Layer 11 of a small transformer language model trained on English Wikipedia (15 layers, counted from 0, width 128).
A neuron's activation on a vector x is SiLU(gate . x) times (in . x), where the dot is the dot product.

Input weights of the MLP neurons that the questions are about. A number n stands for (n - 128) times 0.0035.
n111 gate: 182, 151, 72, 125, 108, 132, 141, 101, 146, 133, 104, 137, 146, 106, 71, 106, 45, 129, 135, 170, 190, 92, 130, 104, 167, 121, 152, 115, 91, 141, 133, 178, 132, 87, 152, 163, 99, 166, 141, 137, 85, 142, 114, 140, 119, 145, 135, 118, 121, 146, 164, 115, 95, 149, 119, 57, 61, 103, 138, 128, 130, 83, 152, 85, 149, 122, 159, 121, 130, 180, 203, 140, 146, 99, 95, 144, 139, 120, 167, 115, 213, 114, 110, 196, 154, 107, 119, 113, 132, 135, 123, 156, 92, 114, 91, 160, 91, 80, 87, 178, 122, 107, 82, 170, 178, 157, 135, 127, 144, 142, 134, 133, 96, 147, 131, 139, 74, 117, 150, 133, 94, 117, 110, 119, 161, 135, 130, 129
n190 gate: 123, 98, 72, 167, 137, 149, 90, 155, 71, 128, 97, 178, 129, 129, 120, 145, 102, 108, 98, 127, 155, 177, 138, 85, 134, 123, 117, 159, 166, 199, 106, 116, 124, 209, 137, 160, 122, 112, 138, 121, 96, 133, 113, 104, 136, 142, 168, 165, 58, 136, 174, 136, 145, 179, 170, 107, 92, 107, 127, 67, 130, 137, 121, 123, 147, 195, 63, 105, 111, 99, 124, 154, 75, 144, 160, 89, 148, 103, 192, 83, 83, 139, 164, 102, 68, 137, 147, 100, 123, 100, 250, 115, 113, 120, 122, 168, 216, 106, 158, 114, 145, 189, 120, 126, 69, 134, 137, 81, 106, 118, 171, 152, 133, 158, 159, 154, 77, 165, 140, 135, 107, 104, 137, 135, 94, 134, 133, 71
n322 gate: 94, 126, 125, 75, 89, 145, 118, 152, 153, 119, 145, 185, 167, 136, 138, 152, 140, 131, 160, 165, 83, 87, 189, 162, 115, 117, 149, 150, 113, 124, 99, 102, 80, 133, 184, 133, 118, 136, 127, 119, 103, 136, 143, 139, 115, 138, 133, 112, 118, 86, 140, 152, 113, 194, 145, 141, 154, 94, 111, 122, 133, 153, 110, 159, 136, 122, 150, 189, 144, 176, 145, 101, 47, 191, 67, 89, 199, 111, 137, 122, 113, 155, 84, 124, 121, 180, 133, 141, 167, 132, 193, 103, 99, 150, 191, 191, 109, 141, 114, 56, 145, 105, 149, 76, 107, 116, 102, 135, 94, 135, 63, 145, 166, 143, 171, 143, 88, 172, 71, 148, 131, 76, 104, 112, 146, 134, 59, 135
n326 gate: 107, 128, 131, 150, 103, 137, 130, 91, 132, 138, 140, 110, 163, 140, 67, 165, 140, 105, 155, 132, 116, 94, 165, 130, 143, 133, 94, 111, 98, 133, 92, 85, 108, 190, 129, 128, 93, 91, 136, 172, 156, 102, 152, 165, 143, 170, 199, 127, 158, 73, 161, 100, 70, 155, 31, 123, 41, 160, 171, 139, 80, 184, 101, 122, 181, 161, 106, 151, 168, 161, 131, 103, 157, 85, 133, 99, 77, 149, 144, 129, 123, 159, 109, 90, 88, 86, 113, 133, 115, 123, 67, 110, 166, 137, 140, 113, 79, 142, 184, 121, 21, 130, 128, 38, 126, 94, 133, 94, 145, 98, 79, 118, 85, 142, 164, 101, 158, 179, 126, 105, 100, 162, 74, 133, 182, 77, 157, 138
n487 gate: 92, 129, 118, 82, 157, 111, 146, 107, 122, 141, 135, 76, 100, 70, 122, 69, 105, 129, 137, 123, 195, 126, 76, 141, 114, 87, 166, 84, 139, 93, 137, 203, 152, 158, 184, 121, 149, 99, 91, 129, 91, 125, 89, 118, 123, 167, 125, 152, 56, 124, 189, 144, 111, 197, 151, 122, 105, 155, 118, 99, 110, 85, 68, 171, 150, 62, 129, 107, 139, 75, 149, 221, 119, 125, 138, 146, 141, 111, 163, 149, 127, 118, 81, 94, 66, 81, 145, 150, 157, 124, 186, 117, 86, 187, 131, 102, 129, 143, 103, 116, 89, 152, 156, 110, 117, 132, 126, 131, 162, 110, 109, 86, 142, 148, 140, 118, 49, 108, 117, 121, 159, 112, 111, 137, 100, 161, 99, 140
n111 in: 166, 114, 153, 153, 143, 122, 112, 184, 134, 160, 144, 117, 101, 104, 163, 58, 156, 157, 136, 82, 155, 105, 145, 126, 137, 71, 161, 101, 145, 178, 92, 160, 97, 151, 167, 111, 57, 65, 154, 116, 130, 151, 135, 122, 106, 178, 156, 108, 149, 97, 88, 100, 160, 129, 77, 138, 163, 147, 104, 105, 19, 102, 126, 119, 128, 159, 99, 76, 105, 106, 162, 70, 130, 96, 99, 134, 175, 68, 108, 134, 166, 134, 94, 144, 97, 177, 126, 94, 135, 159, 149, 125, 112, 137, 92, 86, 119, 144, 103, 147, 144, 125, 179, 135, 128, 120, 121, 103, 161, 108, 109, 127, 137, 93, 171, 88, 97, 162, 136, 159, 139, 127, 109, 99, 84, 146, 54, 135
n190 in: 128, 156, 164, 110, 167, 167, 152, 111, 125, 64, 216, 109, 201, 139, 139, 76, 79, 136, 115, 133, 157, 135, 100, 81, 90, 87, 122, 174, 124, 98, 116, 137, 145, 132, 93, 168, 116, 168, 99, 129, 164, 125, 123, 175, 147, 67, 111, 173, 98, 156, 154, 164, 172, 134, 169, 130, 140, 83, 33, 132, 118, 119, 110, 80, 102, 106, 107, 173, 147, 168, 141, 137, 127, 94, 122, 152, 152, 104, 119, 100, 116, 137, 132, 63, 109, 120, 119, 131, 159, 132, 85, 196, 127, 79, 125, 96, 127, 118, 181, 144, 109, 108, 109, 189, 193, 125, 139, 160, 162, 187, 134, 151, 137, 172, 132, 186, 123, 92, 218, 144, 103, 126, 30, 126, 135, 133, 56, 101
n322 in: 108, 154, 168, 146, 102, 116, 111, 130, 119, 118, 198, 69, 113, 153, 63, 132, 49, 140, 126, 172, 126, 123, 117, 185, 95, 160, 169, 117, 113, 121, 177, 91, 79, 103, 137, 136, 169, 148, 124, 162, 102, 161, 130, 93, 142, 171, 86, 93, 94, 122, 188, 134, 147, 148, 133, 108, 190, 164, 146, 140, 176, 120, 141, 164, 129, 124, 101, 161, 112, 152, 130, 99, 105, 135, 128, 202, 121, 139, 196, 87, 135, 140, 111, 188, 144, 144, 94, 104, 115, 171, 131, 181, 104, 106, 62, 136, 108, 124, 121, 98, 99, 138, 140, 159, 137, 116, 78, 149, 127, 114, 152, 134, 86, 123, 95, 55, 98, 135, 163, 97, 112, 168, 149, 77, 84, 155, 107, 98
n326 in: 164, 126, 106, 121, 95, 121, 163, 130, 168, 137, 97, 181, 129, 135, 151, 140, 159, 164, 76, 100, 92, 191, 146, 106, 114, 165, 126, 92, 126, 129, 95, 103, 123, 119, 155, 97, 152, 163, 134, 180, 111, 87, 169, 158, 91, 116, 137, 108, 79, 142, 100, 117, 144, 121, 94, 75, 106, 101, 76, 128, 72, 74, 154, 119, 151, 99, 156, 162, 147, 175, 80, 137, 171, 133, 142, 108, 151, 85, 101, 94, 149, 121, 145, 65, 168, 125, 87, 139, 193, 111, 138, 125, 92, 138, 132, 38, 61, 131, 126, 104, 161, 97, 103, 166, 151, 73, 130, 107, 160, 108, 167, 144, 139, 198, 170, 219, 100, 95, 145, 121, 138, 78, 141, 74, 93, 125, 105, 160
n487 in: 45, 140, 93, 159, 120, 92, 166, 103, 145, 181, 157, 124, 124, 136, 94, 121, 163, 98, 126, 227, 176, 144, 168, 133, 131, 138, 71, 51, 141, 114, 184, 154, 100, 173, 146, 127, 99, 117, 70, 114, 102, 88, 85, 194, 169, 126, 141, 146, 105, 173, 183, 118, 115, 137, 127, 120, 60, 135, 103, 46, 72, 124, 129, 130, 126, 75, 108, 115, 94, 102, 137, 171, 100, 87, 140, 90, 87, 161, 165, 69, 81, 119, 128, 122, 144, 150, 113, 109, 107, 100, 141, 116, 119, 176, 100, 126, 94, 105, 62, 134, 139, 156, 149, 120, 109, 123, 123, 113, 131, 101, 68, 144, 142, 122, 133, 127, 116, 100, 162, 95, 155, 127, 170, 34, 128, 169, 126, 93

Each question shows a token from some text and the vector x that enters the MLP there. A number n stands for (n - 128) times 0.039.

" to": 141, 156, 109, 128, 136, 86, 119, 146, 101, 131, 124, 152, 108, 177, 115, 121, 120, 134, 133, 123, 117, 136, 120, 147, 127, 94, 112, 140, 126, 135, 66, 106, 134, 141, 148, 111, 142, 89, 131, 155, 107, 114, 131, 144, 177, 150, 144, 141, 113, 148, 161, 91, 161, 138, 153, 91, 150, 111, 145, 121, 102, 118, 84, 119, 153, 128, 177, 122, 164, 108, 105, 101, 136, 176, 112, 138, 106, 138, 77, 117, 174, 133, 154, 109, 132, 136, 78, 122, 188, 89, 125, 131, 164, 112, 147, 113, 132, 153, 104, 157, 133, 115, 134, 111, 121, 118, 96, 152, 137, 104, 154, 127, 109, 152, 119, 166, 170, 136, 92, 124, 114, 162, 149, 122, 157, 153, 115, 134
Which neuron fires most, and how strongly? n326, at about 1.4

" min": 103, 123, 121, 117, 74, 118, 114, 121, 118, 125, 133, 152, 148, 174, 168, 153, 124, 98, 106, 142, 112, 158, 113, 112, 151, 130, 75, 138, 79, 158, 112, 155, 167, 127, 109, 98, 133, 149, 141, 119, 170, 120, 109, 128, 148, 182, 146, 130, 157, 144, 142, 105, 127, 73, 213, 98, 153, 121, 108, 130, 158, 119, 61, 149, 98, 130, 131, 125, 104, 124, 140, 119, 143, 131, 150, 145, 92, 155, 96, 140, 118, 144, 149, 113, 179, 138, 104, 127, 161, 154, 142, 142, 161, 105, 134, 138, 176, 95, 123, 136, 107, 126, 130, 149, 105, 133, 85, 148, 123, 116, 114, 124, 122, 143, 127, 135, 126, 77, 150, 143, 137, 137, 143, 138, 155, 143, 106, 113
Which of these neurons fires most? n111

"ret": 139, 127, 198, 100, 142, 109, 84, 148, 120, 101, 136, 118, 129, 123, 103, 128, 119, 126, 97, 170, 141, 97, 130, 152, 110, 80, 76, 133, 162, 123, 81, 134, 136, 134, 137, 66, 110, 137, 165, 121, 133, 136, 139, 151, 76, 116, 129, 181, 149, 118, 118, 171, 118, 93, 178, 100, 143, 113, 123, 145, 116, 112, 115, 159, 81, 160, 136, 117, 89, 145, 144, 146, 124, 147, 118, 127, 141, 163, 137, 125, 120, 117, 144, 166, 174, 105, 131, 94, 152, 141, 116, 128, 155, 123, 99, 116, 140, 126, 142, 140, 113, 126, 132, 171, 102, 151, 109, 135, 130, 110, 140, 140, 127, 127, 149, 130, 117, 98, 111, 127, 154, 136, 176, 161, 111, 126, 155, 148
Which of these neurons fires most? n487

" the": 141, 160, 124, 132, 145, 129, 121, 129, 90, 126, 137, 146, 130, 182, 134, 116, 124, 118, 144, 144, 130, 119, 111, 138, 116, 95, 144, 117, 122, 133, 15, 118, 143, 153, 134, 96, 145, 140, 124, 130, 132, 156, 129, 139, 178, 136, 139, 123, 109, 164, 131, 108, 138, 120, 138, 128, 157, 101, 121, 100, 100, 120, 88, 117, 143, 124, 146, 134, 135, 102, 137, 112, 143, 179, 137, 164, 96, 137, 103, 94, 142, 145, 170, 165, 130, 116, 85, 126, 185, 132, 120, 148, 134, 138, 156, 132, 132, 147, 119, 143, 128, 132, 131, 147, 106, 148, 119, 127, 133, 103, 133, 131, 104, 142, 111, 157, 116, 113, 122, 143, 110, 134, 108, 131, 137, 159, 143, 74
Which of these neurons fires most? n190

"ene": 145, 148, 121, 121, 108, 129, 113, 162, 187, 122, 129, 169, 146, 94, 158, 128, 137, 122, 101, 182, 119, 105, 136, 145, 143, 116, 105, 159, 61, 164, 60, 163, 122, 110, 135, 137, 122, 107, 112, 139, 147, 158, 137, 120, 138, 135, 148, 109, 136, 136, 134, 156, 162, 111, 141, 82, 163, 144, 95, 129, 132, 96, 91, 106, 137, 159, 183, 142, 124, 127, 147, 131, 112, 132, 135, 171, 75, 105, 102, 103, 127, 93, 136, 110, 142, 122, 99, 121, 160, 150, 110, 102, 120, 153, 124, 139, 144, 147, 107, 145, 148, 132, 111, 122, 142, 137, 106, 119, 117, 91, 142, 157, 122, 155, 124, 183, 115, 128, 115, 158, 133, 147, 133, 144, 153, 84, 158, 115
Which of these neurons fires most? n487

" |": 180, 93, 112, 154, 138, 122, 174, 126, 111, 122, 131, 114, 124, 153, 128, 136, 140, 114, 114, 155, 117, 97, 134, 127, 165, 96, 107, 97, 100, 136, 98, 146, 95, 182, 114, 120, 89, 150, 153, 149, 142, 163, 148, 135, 146, 129, 106, 85, 115, 149, 153, 110, 137, 154, 123, 145, 128, 131, 115, 162, 130, 109, 99, 182, 102, 96, 129, 131, 179, 110, 175, 113, 116, 136, 126, 144, 121, 155, 124, 149, 171, 131, 171, 131, 161, 154, 145, 128, 148, 101, 166, 144, 139, 119, 126, 139, 140, 154, 124, 126, 125, 146, 132, 90, 88, 136, 136, 112, 110, 107, 145, 144, 153, 162, 95, 133, 169, 102, 109, 172, 107, 162, 138, 174, 83, 109, 113, 118
Which of these neurons fires most? n487

"ace": 133, 107, 139, 135, 131, 133, 142, 108, 121, 143, 114, 164, 122, 141, 168, 153, 171, 138, 112, 109, 153, 124, 135, 123, 120, 116, 79, 187, 151, 181, 60, 117, 82, 107, 100, 107, 131, 86, 108, 114, 127, 159, 121, 141, 132, 100, 168, 109, 109, 125, 135, 148, 153, 103, 147, 126, 124, 175, 117, 127, 117, 135, 167, 135, 157, 142, 130, 139, 107, 106, 133, 154, 142, 80, 141, 102, 100, 134, 133, 142, 121, 134, 135, 116, 182, 129, 94, 113, 163, 132, 127, 141, 157, 111, 98, 127, 179, 184, 114, 123, 136, 96, 146, 123, 129, 122, 103, 107, 147, 124, 108, 134, 168, 113, 122, 176, 108, 122, 82, 168, 109, 133, 126, 148, 95, 108, 116, 110
The two highest activations, in order: n322, n487

" of": 179, 162, 122, 105, 129, 121, 126, 126, 84, 123, 123, 128, 121, 142, 103, 140, 124, 180, 152, 141, 139, 147, 123, 140, 133, 138, 144, 135, 136, 111, 40, 136, 102, 95, 98, 96, 125, 105, 123, 153, 124, 154, 142, 129, 179, 143, 125, 152, 123, 134, 133, 136, 146, 164, 143, 108, 162, 115, 130, 122, 107, 104, 94, 116, 149, 122, 148, 127, 131, 104, 130, 93, 140, 206, 123, 134, 104, 145, 130, 129, 149, 133, 135, 158, 117, 133, 82, 146, 190, 100, 132, 133, 131, 128, 151, 109, 156, 152, 113, 149, 124, 111, 143, 130, 119, 127, 113, 156, 169, 94, 144, 116, 133, 160, 100, 139, 160, 116, 105, 165, 99, 151, 133, 136, 154, 132, 122, 143
Which neuron fires most, and how strongly? n322, at about 0.12

" and": 127, 134, 108, 99, 117, 105, 121, 144, 115, 94, 161, 136, 135, 162, 171, 148, 156, 118, 128, 141, 141, 119, 124, 127, 121, 124, 120, 107, 151, 99, 36, 136, 143, 125, 128, 114, 147, 114, 123, 146, 104, 153, 105, 91, 156, 170, 123, 134, 120, 152, 101, 138, 126, 123, 111, 106, 140, 133, 128, 140, 94, 102, 94, 127, 146, 99, 158, 159, 132, 124, 146, 101, 183, 145, 94, 124, 118, 151, 101, 115, 120, 126, 134, 129, 128, 130, 108, 140, 209, 105, 147, 129, 147, 121, 141, 108, 114, 203, 106, 118, 125, 93, 90, 114, 108, 142, 100, 134, 143, 122, 127, 130, 122, 143, 139, 116, 127, 135, 126, 109, 103, 156, 152, 161, 135, 130, 131, 139
Which of these neurons fires most? n326

" this": 87, 179, 119, 111, 151, 106, 120, 109, 102, 100, 124, 154, 108, 162, 168, 117, 146, 131, 147, 133, 142, 114, 115, 130, 117, 129, 119, 158, 131, 112, 50, 107, 116, 148, 154, 82, 164, 122, 151, 132, 153, 150, 126, 150, 169, 119, 141, 114, 138, 187, 127, 114, 134, 115, 161, 126, 167, 134, 87, 114, 85, 135, 81, 108, 133, 114, 141, 131, 137, 68, 150, 122, 129, 151, 136, 174, 85, 159, 107, 105, 139, 123, 144, 158, 153, 132, 102, 101, 157, 103, 124, 129, 127, 132, 108, 129, 153, 122, 111, 145, 127, 134, 103, 136, 121, 149, 115, 117, 111, 126, 133, 132, 101, 98, 118, 140, 96, 115, 135, 143, 93, 182, 92, 134, 124, 138, 134, 99
Which neuron fires most, and how strongly? n326, at about 0.28

" T": 132, 125, 162, 131, 112, 113, 105, 109, 62, 115, 154, 137, 120, 83, 164, 163, 150, 139, 101, 170, 99, 131, 111, 124, 130, 144, 159, 155, 86, 124, 91, 116, 176, 130, 119, 124, 134, 130, 155, 110, 130, 145, 142, 130, 145, 133, 129, 147, 144, 150, 113, 120, 99, 117, 120, 108, 143, 85, 143, 116, 128, 128, 100, 132, 155, 129, 107, 103, 107, 142, 128, 62, 148, 117, 100, 130, 146, 163, 133, 159, 116, 134, 146, 140, 110, 149, 103, 100, 167, 133, 133, 118, 138, 138, 96, 105, 149, 126, 119, 125, 136, 136, 131, 136, 142, 82, 96, 125, 127, 132, 59, 100, 113, 116, 115, 139, 128, 100, 105, 203, 100, 127, 135, 101, 147, 162, 153, 139
The two highest activations, in order: n487, n190

"te": 154, 99, 98, 124, 124, 96, 125, 82, 161, 44, 140, 125, 120, 110, 140, 134, 103, 154, 126, 149, 143, 65, 111, 163, 120, 94, 96, 129, 139, 123, 126, 126, 133, 150, 127, 126, 113, 88, 182, 81, 148, 115, 109, 141, 130, 108, 138, 150, 175, 97, 140, 128, 164, 96, 203, 130, 149, 128, 133, 116, 119, 128, 89, 100, 178, 110, 111, 140, 120, 121, 149, 125, 144, 149, 126, 154, 150, 126, 163, 118, 155, 117, 152, 163, 107, 175, 114, 117, 115, 148, 126, 123, 89, 110, 129, 144, 127, 147, 112, 94, 129, 131, 83, 145, 139, 123, 93, 189, 88, 111, 143, 136, 131, 150, 137, 176, 122, 97, 123, 126, 138, 120, 119, 144, 126, 115, 120, 121
Which of these neurons fires most? n322

" ph": 96, 96, 149, 98, 99, 102, 138, 117, 127, 138, 136, 139, 134, 148, 161, 122, 132, 166, 116, 188, 110, 164, 129, 150, 136, 172, 147, 149, 125, 142, 81, 129, 161, 114, 113, 108, 113, 122, 127, 98, 147, 128, 113, 92, 157, 114, 107, 128, 117, 175, 105, 113, 159, 113, 112, 128, 115, 98, 103, 135, 137, 132, 125, 107, 149, 129, 150, 139, 74, 102, 135, 111, 106, 133, 163, 146, 120, 143, 126, 152, 147, 161, 152, 134, 101, 130, 115, 88, 167, 100, 141, 132, 140, 121, 109, 107, 142, 119, 127, 116, 139, 159, 114, 151, 81, 125, 107, 176, 123, 90, 76, 171, 84, 112, 74, 121, 135, 103, 95, 113, 109, 121, 143, 138, 144, 143, 156, 121
Which of these neurons fires most? n111

"e": 163, 133, 86, 126, 124, 151, 138, 150, 114, 112, 128, 102, 139, 133, 128, 103, 142, 125, 113, 97, 125, 140, 117, 132, 122, 135, 123, 137, 105, 149, 50, 110, 133, 132, 124, 112, 113, 66, 143, 135, 122, 121, 119, 131, 188, 152, 141, 121, 129, 130, 166, 117, 154, 147, 153, 113, 164, 131, 153, 120, 107, 133, 96, 127, 131, 122, 134, 116, 138, 105, 124, 124, 137, 145, 141, 165, 121, 134, 101, 117, 153, 128, 175, 146, 153, 147, 99, 124, 198, 51, 108, 133, 142, 108, 168, 94, 136, 149, 122, 139, 141, 130, 124, 117, 163, 115, 73, 123, 147, 110, 122, 95, 118, 136, 92, 193, 148, 148, 104, 136, 110, 159, 143, 121, 124, 122, 120, 121
Which of these neurons fires most? n326